Layer 8 of a small transformer language model trained on English Wikipedia (14 layers, counted from 0, width 128).
Take only the direct path to the model's output, skipping the later layers: a vector added to the residual stream pushes a token's score in proportion to its dot product with that token's output vector.

Output vectors of the tokens that the questions are about. A number n stands for n times 0.014.
"ribut": 10 34 10 -8 -8 30 -8 2 5 9 9 26 18 11 -1 -6 -23 41 24 -12 -50 -13 2 -24 -18 -21 -43 19 -26 3 0 -41 8 28 29 -35 32 46 43 55 -64 5 12 0 -11 -24 -10 25 1 6 -3 -13 -29 -3 -43 -50 -24 1 -26 -24 9 9 30 -42 -22 -10 35 14 -21 -3 3 -13 2 -4 17 -68 -25 -1 2 -42 9 6 3 2 -12 1 -51 -22 5 4 -9 38 -13 -3 -31 -29 -34 -20 9 -26 13 39 27 48 1 9 3 0 -28 -27 -40 23 8 -33 -23 4 -9 -22 -6 18 1 -37 -33 28 -49 2 -6 1
"ious": 12 4 -1 27 11 24 -38 -7 -32 8 10 -18 -4 18 5 22 -27 3 10 -7 16 -23 -25 60 65 -23 -48 -17 -8 -23 -10 -53 -54 17 58 31 34 -21 9 24 -31 -4 35 -29 34 12 7 -3 23 -21 -35 13 0 10 -30 13 12 -23 21 23 -2 19 21 -15 16 22 7 -12 26 54 -4 37 -47 41 51 -61 44 23 -19 45 -44 -15 -16 14 -10 5 -19 -16 65 33 -31 -7 29 10 -64 13 -47 -27 -6 10 40 19 10 -27 -8 -29 4 28 -40 -21 -45 -27 -5 2 -6 20 23 -37 25 15 -26 -46 -17 67 -9 -19 8 -66
"ubl": 36 -4 29 -18 -51 -13 -4 5 -20 3 20 1 16 46 -13 7 23 30 14 -2 1 -39 37 -22 -8 -14 11 15 -18 -15 1 22 -49 29 19 15 4 14 40 5 -16 6 -5 1 -4 -18 44 16 -5 14 -12 -20 -20 3 -35 -43 -37 -12 -39 10 10 -11 32 23 11 2 21 12 9 -5 21 -7 38 3 5 10 11 35 1 -22 7 -39 -13 -5 -15 -7 -14 7 -6 22 -10 -15 -87 -13 18 -9 -39 8 7 -25 15 52 12 -50 -34 35 -33 -16 30 -8 -19 -7 -6 20 -18 -23 30 21 -23 21 -3 -42 -19 -1 -43 -20 29 -22
"rit": -28 38 7 6 3 5 10 16 3 2 31 30 13 -3 3 29 28 -37 10 -4 -43 19 0 7 -12 -10 -36 6 -25 -10 1 -11 5 14 -20 1 27 1 30 -14 25 -14 9 -28 19 -3 51 50 16 41 14 -16 -20 -12 8 -6 -39 5 -25 -32 -26 49 -12 -17 15 -14 43 28 -6 -22 43 -30 15 15 15 -93 36 8 -5 4 -32 -14 -6 6 25 1 10 0 44 -18 5 22 28 15 -30 -1 -50 -4 23 -29 27 24 29 -29 -40 -13 0 28 -10 -47 -32 -10 30 -23 -14 -4 5 -27 -20 1 8 -20 -27 39 -31 -8 11 -4
"mark": -7 22 32 47 42 19 13 5 -5 8 -20 27 5 -13 -5 16 67 -33 -19 -2 -35 6 -9 27 -19 -7 17 31 -2 -46 -9 -31 -30 9 1 -15 18 39 19 -3 0 55 21 -17 15 4 -22 45 12 -20 -11 11 -30 -31 -3 -41 35 -1 -3 -15 4 -1 17 28 19 -9 31 -24 51 -8 13 9 -11 47 -26 -21 0 55 -15 -9 -9 9 50 11 1 -12 -25 -42 2 0 -11 -4 -50 69 -20 51 -28 2 -17 17 -12 17 14 -36 -36 29 -35 22 -27 10 13 13 29 -20 37 29 8 41 -6 0 -18 -25 -15 -15 -15 -24 -20 -35
"urn": 13 15 51 -34 13 23 4 -19 6 -2 -1 14 8 8 14 -1 28 0 19 -5 -16 -3 25 30 -21 -7 -13 -27 3 -22 21 -28 -49 12 16 27 39 30 46 -19 -10 -15 -16 -6 7 6 -1 54 0 -9 -45 8 -4 -2 -28 -17 21 11 -6 -8 33 16 20 7 20 -34 17 14 12 7 30 -15 -16 -3 -2 -8 -4 22 -9 -46 -16 11 61 -1 18 -4 -38 11 -23 53 -31 17 -55 21 -28 -35 -40 -7 -11 -24 7 40 8 29 52 -33 13 21 23 -53 12 30 -22 -16 -37 -29 14 9 -27 -28 -1 -4 27 14 -8 17 -3 4
"ould": 6 66 27 -13 9 21 -15 -40 3 0 8 5 24 -33 38 -20 -2 -2 11 -11 -19 4 17 5 -17 -11 -38 19 -28 -40 20 -7 -29 11 59 11 22 -4 36 -7 -20 1 -22 -40 2 -23 34 34 -15 14 -38 14 19 -6 -25 10 5 13 -10 -13 25 -3 39 -17 -14 -4 35 -30 -25 11 1 -36 -10 35 52 -17 27 -3 17 -20 -25 -11 49 1 31 -68 21 -27 18 40 -27 16 -22 38 -7 32 -55 19 20 -14 29 42 -19 14 5 3 15 -25 -3 2 19 29 27 -3 -5 0 0 -7 -31 -12 -44 -26 -22 3 -34 14 3 11
"ir": 5 27 49 -9 6 -20 14 -15 -21 -3 -12 -9 15 -2 -28 38 40 29 40 4 -1 -9 10 47 -28 5 -9 -29 -13 -23 27 23 12 11 9 -19 -25 13 45 2 9 12 6 -24 12 -8 -18 13 1 -13 -11 -32 35 -23 -15 11 -8 22 1 13 5 34 13 -40 -5 18 18 -1 26 -19 10 10 25 -49 11 -18 18 32 21 9 -2 -18 9 -14 -45 -24 -21 45 10 19 12 21 4 -6 34 2 -25 13 -10 -29 13 0 -34 6 7 4 3 -3 -2 25 8 -8 33 -10 -28 -18 -10 -19 -27 17 18 19 -2 18 8 45 1 23
"outh": 52 -2 32 -33 9 34 1 -17 -28 2 25 18 -14 17 70 54 8 50 -24 -2 13 -7 15 -46 -41 -9 -41 -20 -16 3 -56 -29 -9 17 19 -6 28 36 17 2 -31 16 -52 17 68 -17 34 39 -27 10 -20 14 35 17 13 -49 19 -1 -40 28 84 31 -2 -17 -13 27 -22 -42 -2 25 -18 2 -1 13 24 -3 10 7 29 -2 -19 3 15 3 30 1 -22 -4 1 55 -22 34 -19 -23 -18 28 -48 32 -23 -44 -6 41 33 48 -16 40 9 2 29 22 -13 1 -13 -13 -20 1 26 -7 1 27 5 13 -31 40 -32 12 -5 27
"ensity": -4 50 27 20 13 -2 32 -36 -13 2 6 -48 28 -8 64 20 50 52 4 -12 5 9 -7 -57 -14 -27 23 14 -17 -22 -30 -10 -44 20 53 15 60 42 39 7 -11 23 18 0 40 -13 51 -9 -6 -11 -32 -61 14 -12 -42 -10 -16 15 2 11 -15 -47 41 -30 -14 7 55 15 -11 -10 30 29 -29 54 19 -20 -37 -23 7 12 -22 -6 -13 12 -5 -40 -23 -33 14 2 -2 -13 -41 2 5 -34 -47 -27 -30 -22 -30 48 50 49 -2 -13 -53 1 -62 -31 15 10 -8 -15 -12 9 9 27 2 -2 34 -26 -1 28 -18 -11 36 -36
"ember": 18 23 40 38 -14 -4 -6 16 4 3 1 -19 18 17 5 -13 8 8 -15 -8 -14 -42 37 -33 -8 21 -11 47 5 6 26 -61 -20 -3 35 37 28 3 54 28 26 49 32 -56 -24 -31 14 15 1 51 -20 -9 -27 -34 -23 23 -15 -27 -1 13 29 -37 15 -51 -10 44 8 -34 12 21 -10 12 33 47 17 -9 -18 68 27 8 -35 -16 -7 -29 14 5 -61 -19 41 30 -28 30 22 38 -43 17 -44 34 2 26 25 41 44 13 -5 13 19 25 5 -6 -24 10 14 -33 -18 -23 28 2 -31 27 -26 -51 -32 21 -10 31 10 -9
"akes": 2 55 2 -1 33 -4 -1 -28 21 0 1 0 37 -39 -17 41 41 34 39 -5 30 -34 -5 -33 6 -30 23 27 -8 -22 0 -12 2 -23 1 -26 32 32 47 41 -12 -5 -60 9 35 -28 34 20 12 -8 -29 -18 16 -18 -24 0 32 -37 -4 1 45 1 44 -33 -16 28 -6 10 -69 1 7 1 -5 -9 28 -26 6 1 1 -11 -38 -14 -10 6 16 0 -15 15 15 25 -17 29 -29 6 -4 -1 -45 -31 11 -10 -5 26 -13 18 30 38 10 41 29 3 3 45 46 -18 -38 7 37 29 5 -25 -6 -21 -36 56 -20 28 -14 -8
"ivate": 25 56 -17 24 4 46 26 -29 -4 5 3 3 8 31 -2 -4 14 32 32 -9 -58 2 0 11 40 -65 -31 -3 -34 -40 -25 8 -73 0 37 -9 -5 10 39 48 -2 26 -54 -18 -24 2 20 0 1 50 -18 -30 -13 -49 -38 41 10 18 -14 -15 13 -9 25 1 20 -7 20 -39 -11 -30 34 15 -20 27 45 -29 -17 21 34 -4 -1 -18 15 5 23 18 -42 -14 -11 13 -10 25 24 30 0 24 -33 27 -32 24 20 35 2 45 46 -8 -45 20 -26 14 -21 24 -10 8 5 -9 35 7 18 -6 -9 -10 -22 36 -43 -21 20 -65
"ed": 12 3 10 30 4 -8 -11 -2 49 1 -14 13 -2 -16 5 48 -15 27 14 1 -24 1 -32 4 -28 -3 8 -21 50 -40 19 -8 -49 44 7 -39 10 -31 -1 -1 16 -15 40 11 5 -47 20 -1 -13 -21 27 -37 -20 -6 -12 18 28 -22 27 15 3 -15 -17 27 46 8 19 -81 -10 -14 7 -11 7 26 6 16 3 31 -7 7 10 -18 21 30 -39 3 -13 48 5 29 -29 -22 8 -20 25 33 -11 -31 10 12 -18 8 37 13 17 -4 20 -24 15 11 36 -9 -20 -39 23 -4 7 -31 34 27 45 15 22 21 11 44 -7 -18
"ays": -1 -2 49 22 -10 -39 18 -35 35 2 -11 -3 22 -12 3 25 46 -12 -12 -7 -13 -24 -15 -21 8 -13 -1 -3 -12 -22 22 36 -3 22 12 -34 9 1 29 50 -25 5 -5 18 -14 -31 0 20 -43 36 0 -22 -9 -24 -15 -27 23 49 -17 -5 39 -20 -5 -1 27 -2 23 -13 -1 36 28 40 -5 65 -4 -3 50 44 22 -27 4 -19 -3 -15 -40 -3 23 1 -28 21 -34 -20 -40 6 19 7 -53 -37 -27 -50 49 2 7 17 14 36 -26 8 15 31 14 3 19 26 -5 30 37 9 12 -34 -28 -26 -23 9 -43 25 43 -29
"\"\n": -37 -12 -18 24 14 1 33 -4 -7 4 55 -23 -6 36 68 -31 5 28 27 -6 -39 -16 -14 5 -33 18 26 32 17 -12 -3 -15 -10 -2 19 -12 32 24 21 2 17 25 -36 -18 38 -13 2 2 16 45 -63 -17 35 -7 14 9 -4 -49 -16 13 19 -7 13 2 -34 -11 12 -1 11 37 28 -13 24 1 -11 -8 21 15 -10 -21 -10 -56 7 34 -25 -4 -1 -30 35 66 -30 40 -4 -4 -55 31 -20 10 -44 -22 31 15 83 -2 -20 15 5 -36 -19 2 8 -36 39 -11 -34 32 57 43 11 -30 -4 -15 -5 5 -9 -40 49 -18
"azine": 30 7 -11 24 5 40 -6 -24 -9 10 52 -55 27 53 10 -34 2 34 -18 -3 -35 13 45 -33 16 -58 -39 11 -21 -47 9 -16 -14 -12 53 31 -33 -13 -20 11 -5 37 -39 -13 -8 21 7 43 13 58 -33 -21 10 10 4 -24 -26 -1 0 14 -30 -31 22 -20 10 26 57 8 0 9 26 34 5 29 -8 -16 41 18 36 -44 -27 -20 11 5 2 29 -26 18 2 51 10 -21 -55 -2 -18 38 -48 -14 27 -2 26 54 21 14 -29 31 -37 55 8 -4 44 32 49 -14 -11 15 12 7 -9 16 19 -57 -34 -14 -20 23 19 13
"rad": -15 2 8 2 -3 32 36 -10 -5 1 51 -13 47 6 -4 -22 2 44 -10 -1 -32 -41 -7 -3 21 -27 -60 5 -44 -32 -22 -11 1 11 2 20 3 18 19 -2 -14 12 -17 -2 -19 4 25 48 6 -26 -10 0 -38 6 -31 29 15 32 33 -27 30 4 30 -67 53 0 68 19 5 8 41 2 -19 -10 15 -36 13 32 3 -57 1 -12 -27 1 0 18 -46 9 55 -3 -10 25 -13 19 4 36 -37 -3 -58 -46 -13 28 48 20 -6 0 34 -26 5 -29 -24 -31 22 -20 -10 -7 3 14 -18 20 10 -20 -4 1 -6 -20 -29 -38
"-l": 9 -1 -15 6 5 21 -26 -15 0 3 18 2 4 46 -4 18 -3 -29 -16 -10 -31 -8 -34 28 3 10 19 9 3 -12 1 18 -40 16 27 24 8 -18 -8 5 -12 19 14 -40 -28 -12 11 -17 -15 6 -13 -1 -1 -14 -3 -17 26 -4 -5 -7 -1 3 -1 3 -11 -3 22 11 24 -13 3 -22 35 7 13 -26 -1 -5 -9 17 22 -10 28 2 -15 -22 11 -19 -12 -32 -39 13 -19 20 -48 -5 -5 -2 -1 33 45 4 -2 38 -7 2 26 9 -33 -34 -8 26 24 -21 16 3 -8 16 -15 31 -6 2 2 13 11 -13 6 -13
" University": 41 17 4 43 -41 19 -35 -6 -26 12 34 -29 -9 43 22 -16 4 9 15 3 -14 -14 7 -39 -29 -1 -33 40 1 2 -24 -9 -34 18 -8 -10 31 4 10 -13 -25 23 -16 -2 -2 17 8 8 -18 7 -3 -18 5 -2 0 -11 18 -1 -29 4 17 10 14 -7 23 1 17 5 3 -2 5 -12 -11 14 6 0 18 21 35 -8 -1 -24 52 4 9 34 -9 11 5 11 -9 30 13 33 -31 -11 -15 -3 -22 7 16 -8 -10 -40 -38 16 -35 1 9 4 12 -30 -2 20 -13 -13 -1 -17 9 13 -1 -24 -6 41 -9 -19 11 -25
"eth": -5 2 13 -14 -16 23 -21 -36 -14 0 15 6 -6 4 -15 37 -1 31 18 0 1 10 30 -2 -31 -2 -29 11 13 4 2 11 -9 48 23 4 37 -9 6 3 -18 -4 -12 -15 -5 15 4 -11 33 1 -12 -25 -34 1 -51 30 50 5 -46 29 39 35 1 -9 -10 12 7 -8 -11 -3 -4 1 10 -1 -2 -12 5 17 40 29 -17 9 18 31 24 21 -42 -26 4 39 -36 -13 37 15 2 30 -40 3 -16 46 11 47 38 -14 5 -10 -9 12 22 -36 18 -40 31 -16 31 -1 -17 0 -28 2 23 -3 4 -14 -17 -17 38 -5

Each question shows what one neuron of this layer's MLP adds at an activation of 1. A number n stands for n times 0.0035.

n188: 30 7 29 -1 12 -16 14 -43 13 7 -2 -19 -10 29 -5 5 15 4 -40 -11 11 5 -15 4 -2 5 7 -31 -15 -5 3 -19 3 9 -7 26 -21 -18 33 -5 -12 -8 -18 1 -19 -20 -13 18 -18 7 8 33 -7 23 -16 16 -38 -7 27 -12 -24 14 -5 10 -38 -11 -26 -7 14 -13 -52 28 -15 -11 -24 -14 -10 -18 17 21 -2 -35 -16 -1 3 18 8 2 -13 39 -8 30 -4 -2 -42 18 26 22 1 2 8 19 -49 1 -36 17 -35 10 18 -42 3 23 -30 -30 -19 -23 -35 19 -8 -3 8 -35 2 3 25 -1 3 -27
Pushed down most: "ed"

n445: 2 -15 29 -22 29 -32 -19 8 34 31 10 15 7 12 -10 12 -6 -8 0 -26 1 19 -32 6 -26 -39 -17 0 -23 4 -17 30 -6 -9 21 -15 12 -43 11 -2 -20 0 14 21 2 -1 -12 -1 -5 1 20 -15 24 1 -10 -30 3 8 0 32 7 -14 -25 -3 29 -12 -13 -8 23 -3 13 -3 8 -40 0 4 -6 8 21 11 -50 7 -4 -14 27 -7 -48 -14 -2 -37 -13 -10 13 -2 -59 46 2 8 34 16 -7 19 -20 -28 8 6 0 18 -11 22 20 7 43 -16 -7 32 24 14 -2 -8 -23 -10 12 -27 -21 -29 -10 5
Which two tokens does it push up most, strongest first? "mark", "eth"

n227: 2 5 3 -7 -23 -21 -30 20 -2 20 0 -23 -19 5 -29 -45 6 4 27 10 37 14 -9 -16 0 42 1 -5 39 -6 -16 -2 19 -1 -5 5 -13 56 -26 22 -24 28 -39 -8 23 4 18 28 -20 5 -18 -41 -8 3 6 25 -18 -18 -23 -10 -6 -42 -8 35 19 23 35 1 6 -12 24 25 7 45 2 18 21 -12 -22 6 -29 3 33 -11 -35 10 4 16 -9 -42 -36 37 17 4 -14 -19 18 1 -22 -28 -15 0 4 17 -10 14 13 40 -21 1 8 -2 -4 -16 30 -13 3 -8 26 13 -24 27 18 -8 15 -16 44 5
Which of these tokens does it push up most? " University"

n442: -30 34 4 5 7 -3 10 28 13 17 32 8 2 17 14 8 35 3 3 -9 10 10 -23 47 24 8 -52 -20 3 -26 -10 9 -26 -4 -10 -4 14 17 4 -41 21 -7 39 -4 22 -49 17 2 -12 42 16 -3 -4 8 28 -26 -30 30 22 -20 -1 -3 18 -21 -29 -23 -34 40 -6 47 5 -7 23 44 -26 -2 9 25 -3 14 -8 -5 14 0 9 -36 -17 -12 1 8 -14 -20 8 -2 -21 -7 -3 26 11 7 15 6 -22 1 -21 -1 14 -25 2 1 -6 25 -9 -23 7 -27 -4 9 8 -11 -3 9 9 7 0 7 26 -1
Which two tokens does it push up most, strongest first? "rit", "ould"

n325: 13 17 27 8 8 -65 10 -12 25 -20 8 41 -16 17 -9 26 15 -27 16 8 33 6 3 18 14 -43 -16 -8 16 25 -10 -3 -8 11 34 12 -3 1 -18 -15 6 -17 -31 4 29 18 22 1 58 23 -20 -20 -6 1 -28 -14 -6 -7 -5 12 -15 5 -9 46 -13 32 20 -3 30 -2 17 1 2 -50 3 -5 11 11 -56 -1 -26 -5 21 2 11 -29 6 -4 -15 12 -10 -4 -19 19 0 -47 -34 21 8 3 12 -18 41 14 -39 -2 3 2 -1 -30 -14 -16 3 -32 33 -18 -18 31 -29 28 36 7 -40 -33 -8 -3 2 -10
Pushed down most: " University"

n304: -40 -3 15 0 29 -21 46 -15 -26 -3 -10 21 -18 10 11 -22 17 -11 22 10 -21 -12 -39 1 -13 -8 -19 -41 34 47 -10 4 11 25 4 -16 30 -4 17 -28 -17 11 -12 36 20 20 -24 -11 -23 30 3 1 -48 5 17 17 -10 21 31 1 31 4 -17 8 2 -17 12 2 5 17 -7 0 -12 -26 -1 -22 2 41 24 3 4 30 6 -24 6 -22 2 12 -23 13 12 -17 -22 21 34 -1 17 -7 19 3 -9 -36 12 -47 11 -16 16 -9 -27 -14 -24 -7 8 -25 8 11 19 -50 -31 -23 30 0 -4 -13 -11 -7 24 -27
Pushed down most: "azine"

n186: 40 -21 -6 -19 15 -11 -8 -5 19 -19 15 20 38 -16 -20 -18 3 13 2 -4 14 36 -39 -30 22 7 -19 9 -18 -11 0 -22 -16 -34 -7 -21 22 -40 -30 -45 -12 -10 -21 32 -1 -5 2 7 -5 -5 -51 8 2 -7 46 -11 7 -6 -1 10 45 24 22 1 34 -7 20 4 -5 -32 -27 8 6 0 1 -26 -18 -12 -17 19 -21 17 -13 -5 -1 -24 -6 -6 20 24 33 35 26 13 29 -25 -21 11 -31 9 -26 0 13 -28 11 22 -7 11 7 -32 -40 -16 25 -9 -2 -18 26 -6 36 -38 -5 -5 10 13 5 -9 -18 11
Which of these tokens does it push up most? "akes"

n451: 12 -3 -1 -4 10 -4 20 -13 -4 -31 20 -17 30 6 -4 14 -14 6 13 -4 -14 -5 -40 -1 2 15 33 -15 -3 5 -22 1 16 -39 -19 14 16 -13 -13 -31 10 14 32 -43 -47 -24 6 0 14 -22 -12 -11 8 -20 -8 -30 -2 -3 -17 -38 -12 34 -20 -24 -13 3 7 41 24 -12 34 -13 -12 -8 5 20 -7 -5 -21 -31 -5 -21 20 21 12 -21 -16 29 12 8 -7 26 8 -20 -24 7 21 29 -3 34 -10 54 -8 -1 61 4 13 20 22 21 35 -21 -5 -6 12 10 -12 4 -4 30 -30 -29 -30 -28 -34 -21 22 27
Which of these tokens does it push up most? "-l"

n321: 23 18 7 11 9 -4 6 -25 -4 22 11 -20 -3 -10 18 -5 4 -3 -3 -8 -17 31 -17 11 0 29 -9 -12 -34 33 -34 7 54 -27 -15 -30 -4 -22 22 42 -21 22 44 -8 -13 19 3 -20 18 4 39 -2 2 -29 20 21 2 18 10 3 -2 -3 -7 6 9 -16 -41 9 -5 -10 23 48 -8 -16 -29 27 -7 -14 17 -10 -17 -8 -20 5 18 34 -24 16 4 5 -23 4 -1 -12 -40 -13 -50 20 8 3 5 27 0 26 -8 4 -10 -6 -15 21 -24 1 1 -5 8 -39 2 8 -40 -3 3 -21 -1 1 -10 22 -9 14
Which of these tokens does it push up most? "ember"

n324: -11 -11 -15 -8 21 15 34 8 -28 -1 -25 -10 -23 10 13 0 -30 37 34 -4 -17 -36 -12 7 -24 8 1 -22 -1 -18 -27 -24 -6 13 21 27 14 -23 3 24 -19 -33 37 -20 -4 5 -6 18 -14 27 8 -16 -30 -10 9 12 -4 39 -28 11 -21 0 -24 18 24 -49 5 37 8 -6 11 24 -40 -12 -8 -27 13 8 2 1 11 -31 12 -14 27 -10 43 13 19 -16 3 -5 36 -24 -24 0 -19 -32 34 -63 -12 -42 20 -4 6 -12 -8 -19 -1 15 -14 12 -25 -1 -31 -3 -14 -39 -19 16 0 11 18 -17 -1 -36 -33 6
Which of these tokens does it push up most? "rit"

n166: 1 20 -14 23 15 -33 -23 11 -19 40 -7 -6 4 -28 14 39 -3 2 -21 33 -31 13 24 -2 -17 -15 21 20 -5 -11 13 -1 -6 14 -26 26 32 -23 3 -5 18 10 -26 -5 9 42 -43 13 1 9 14 32 -17 -10 27 -3 4 -8 -20 -39 -35 4 6 -21 20 12 -16 27 9 3 -3 8 34 -11 -10 -23 26 -21 2 15 11 -16 -5 -9 10 -14 5 -9 -31 -7 47 -18 7 -25 -1 -9 16 -1 -11 11 -16 27 -8 -36 -10 -43 -15 16 40 7 -8 10 10 1 0 13 19 12 -14 7 27 22 17 -3 -19 -2 1 -15
Which two tokens does it push up most, strongest first? "rit", "mark"

n168: 19 15 15 14 4 37 40 7 6 -40 -37 -3 13 20 6 -13 0 -14 21 34 29 1 9 4 7 5 22 17 -11 1 32 -47 -1 -23 0 -11 -14 -13 -35 -9 -12 -6 7 -1 13 -7 13 15 2 8 -7 -11 -24 -6 -12 10 -16 -15 17 -3 -23 -19 -10 -9 -16 -48 43 5 4 13 -3 -1 -12 36 21 23 -24 -2 -1 25 -17 8 13 3 28 6 24 -3 3 10 -8 8 -16 16 -10 -24 -11 9 14 -33 -15 -27 -33 29 -15 12 -12 -6 22 19 -14 -1 10 14 12 -22 -3 -19 -30 8 1 39 15 14 18 -31 -21 -46
Pushed down most: "eth"

n50: 1 -1 -25 2 -20 28 -11 19 7 -29 -11 7 14 -8 8 25 14 13 38 35 -47 20 17 -28 17 1 -29 -20 0 7 -16 -5 20 -1 36 -8 -7 10 8 -14 -43 2 41 41 -5 -24 -6 -32 -17 -16 34 -4 37 11 10 -3 11 -5 -6 15 -10 8 26 18 -46 -4 17 -34 29 14 -31 -23 -18 14 11 -8 10 8 17 9 -15 -43 -10 22 17 -15 23 -24 15 -5 -5 21 -16 11 -27 8 45 -6 12 -22 -13 -13 -8 -36 8 -25 6 -11 6 14 13 -12 -3 3 10 5 20 -20 11 -6 4 -19 -23 22 -2 -7 -10 22
Which of these tokens does it push up most? "ious"

n289: -32 2 6 35 12 -20 12 -12 -15 -12 2 -41 29 -30 -2 19 9 6 35 -17 -14 -44 -13 -31 25 13 2 24 -12 21 -37 20 -2 -10 11 45 -35 6 7 12 11 -10 -29 -20 28 -2 7 -19 8 17 -14 6 -37 -18 15 19 18 -18 12 2 -9 29 -16 20 -16 9 -2 25 0 -30 18 -42 12 24 -5 4 -4 -10 -34 17 5 -3 -4 22 25 -2 -6 -18 -3 25 17 -14 48 5 -32 -20 20 -3 -25 10 -9 7 5 -20 -45 -22 -11 20 9 -4 13 -30 -10 2 -24 -7 2 -4 21 -11 8 26 9 -20 6 43 6 1
Pushed down most: "ribut"

n491: 9 -10 15 -4 -30 4 13 4 61 11 -25 -36 13 -6 20 -34 -4 -41 -5 20 7 14 -26 -24 -7 -21 5 2 49 3 22 16 -39 8 17 13 -42 7 7 3 -8 20 -26 0 1 -9 17 21 -25 -6 32 -4 -31 13 2 -8 18 34 11 13 7 -13 -20 -2 -36 17 -1 -30 46 13 42 -12 3 -11 18 29 -23 25 -19 -2 -9 0 19 -15 14 -16 38 10 -12 23 2 36 -25 -7 14 -6 20 10 21 10 5 -24 -12 -18 6 -3 -7 -11 37 26 42 8 -4 -2 16 1 -15 -16 -6 -12 -15 28 9 17 7 5 -5 9
Pushed down most: "ious"

n317: -25 27 -1 -43 25 -15 -21 -5 38 15 -7 9 1 -10 22 1 -9 9 4 -19 -15 27 19 -32 22 -13 -40 19 -10 47 24 7 17 6 17 6 8 2 -7 14 19 -6 38 -14 1 -6 -5 -4 6 -3 14 -25 -5 -32 27 47 3 25 2 1 20 -29 -14 1 -28 14 25 -17 -44 -22 -2 17 24 -25 15 10 -33 -27 -3 2 23 18 17 -29 -5 -5 -39 -20 -2 13 -2 -12 6 27 29 -20 38 -36 -24 4 -2 10 -9 -1 22 -29 4 1 -19 12 12 -15 -36 -5 -1 20 26 -6 -25 7 -3 -5 -7 30 -13 -2 -15 -9
Which of these tokens does it push up most? "ensity"

n134: -3 13 10 -23 29 33 -16 -9 24 11 24 -12 17 -7 21 21 34 11 4 -1 -28 38 -9 27 25 4 -12 -9 7 -12 -48 -9 -10 -8 -11 25 18 -3 0 2 5 24 -19 -8 31 15 -15 -13 -27 29 7 2 19 -33 -15 5 36 9 41 2 22 -19 22 -11 -27 9 37 -3 26 10 11 -16 -5 18 35 -7 20 4 13 -13 -1 22 6 21 -18 15 12 19 -15 50 -37 -5 -13 18 -11 -8 -19 43 7 -32 16 28 -7 -10 -33 24 -8 1 7 -8 38 -5 18 -21 8 -58 -1 -7 -25 -30 -33 -20 -28 14 1 -29 -37 -12
Pushed down most: "ed"

n68: -3 17 -9 -23 32 -33 -4 10 3 58 26 -16 -5 19 -15 -2 12 42 -17 19 16 2 4 -18 -7 -12 -4 -7 -2 5 -6 16 12 -12 -10 -8 4 24 -24 7 -42 -1 28 -13 11 0 -7 -2 -8 18 18 1 1 34 30 -10 -9 -11 15 11 -1 1 -3 23 -21 -30 -28 -32 -9 -8 16 -20 -5 -33 -27 -8 17 16 12 -14 17 27 18 5 -8 19 13 -51 13 -6 17 -2 -16 4 -13 21 35 6 -2 -3 7 26 16 27 -10 -8 -7 -6 -10 -36 10 -16 7 -31 -18 -3 -7 13 -29 32 10 -10 27 -14 1 10 38 7
Which of these tokens does it push up most? "\"\n"

n121: -42 -12 4 -9 4 -42 15 12 20 39 6 -29 -14 10 10 7 7 -43 27 28 1 -2 -42 -9 -5 -20 -16 -26 21 -33 -20 22 -4 -12 8 9 3 5 18 23 -17 -1 32 7 -8 8 0 -7 -43 32 24 1 7 12 47 -11 -2 -8 -12 27 13 21 -11 -9 -4 -55 -31 -14 -1 13 39 -25 -19 31 -1 -20 48 14 21 13 11 -8 -20 1 23 -7 -1 -25 8 34 -19 -6 -15 16 -16 43 24 1 30 -9 -4 16 -10 -12 10 6 -24 2 24 6 25 20 -18 22 25 -26 -30 -28 44 -19 -18 -10 34 7 -12 -3 -7 4
Which of these tokens does it push up most? "ays"

n320: -15 -3 -46 -4 18 -18 3 -19 6 33 28 26 -30 -17 5 -56 -30 17 -11 3 10 11 -13 -20 14 -23 -9 2 4 -3 10 18 38 5 -5 -6 8 -6 7 -15 30 -7 1 20 4 15 22 9 -10 1 -12 -11 29 -13 -33 8 -24 -19 14 2 8 7 -33 19 31 -30 34 -3 -23 -7 28 15 25 0 -5 16 22 18 5 7 -13 15 23 4 40 13 35 1 8 -27 22 -14 15 7 37 -17 36 15 27 4 17 -19 6 6 1 12 -28 6 -18 -20 5 34 -5 -9 22 -14 43 -42 -4 -43 1 -35 -2 -1 9 -9 7 -10
Which of these tokens does it push up most? "rit"

n135: 26 -41 7 5 13 -7 -33 29 -17 8 48 -26 20 1 -31 -14 -6 7 -5 -19 5 23 -32 16 22 10 9 -14 8 -21 -36 50 24 2 15 -23 13 16 -35 22 5 -15 -29 -10 -20 -7 -10 3 4 -49 -11 3 -1 -1 -25 3 -31 -5 1 64 -1 -36 8 -10 9 7 20 3 54 -1 6 -3 -12 1 27 -1 17 -1 6 0 -14 6 22 -22 -2 -4 -16 -7 -12 -17 -28 27 6 12 -5 -3 -26 14 -22 5 -2 22 -1 37 20 -33 -46 11 -10 4 -31 -39 -20 -18 -3 -17 -6 -6 -20 5 4 -22 -29 -24 -32 1 37 -10
Which two tokens does it push up most, strongest first? "ious", "ivate"

n312: 35 17 8 -41 8 -1 -27 34 28 -8 0 26 -28 15 -19 -35 14 -36 -6 -20 23 4 2 5 26 15 -20 26 14 0 -6 23 -1 -35 8 -19 -25 3 9 2 -27 -9 -37 -57 -30 16 -17 9 15 33 -10 -4 -1 -25 4 -4 6 29 21 -8 19 -44 -24 11 -14 33 -25 -30 26 -1 29 -9 -3 -22 -21 8 -27 -2 -18 15 -3 19 -5 15 28 11 21 -5 -18 18 -10 26 13 27 -2 -1 -27 35 -14 -10 -31 -13 -6 12 16 9 -12 6 -12 -15 9 -27 -33 -13 13 16 29 13 -2 5 -29 -37 -25 12 -10 -23 7 -3
Which of these tokens does it push up most? "ivate"

n224: -1 -36 26 1 3 -21 -4 11 1 21 -25 -26 8 3 10 -29 5 30 21 -21 -1 -33 40 -16 10 -19 9 16 -4 -13 9 -2 21 9 -24 5 46 -8 38 22 -13 27 -27 28 -7 10 4 3 -8 -23 -16 -9 25 -30 23 8 34 26 -9 24 2 34 -38 -29 -19 -2 26 35 25 -9 34 -14 10 -14 -1 17 -16 -6 -6 7 7 -19 21 18 16 28 15 -26 -3 15 -3 -10 9 -6 -4 2 -2 6 12 -13 19 51 -13 -12 18 40 -19 -2 27 18 2 -30 4 -3 26 15 -27 4 24 -8 0 9 43 -15 12 18 25 25
Which of these tokens does it push up most? "eth"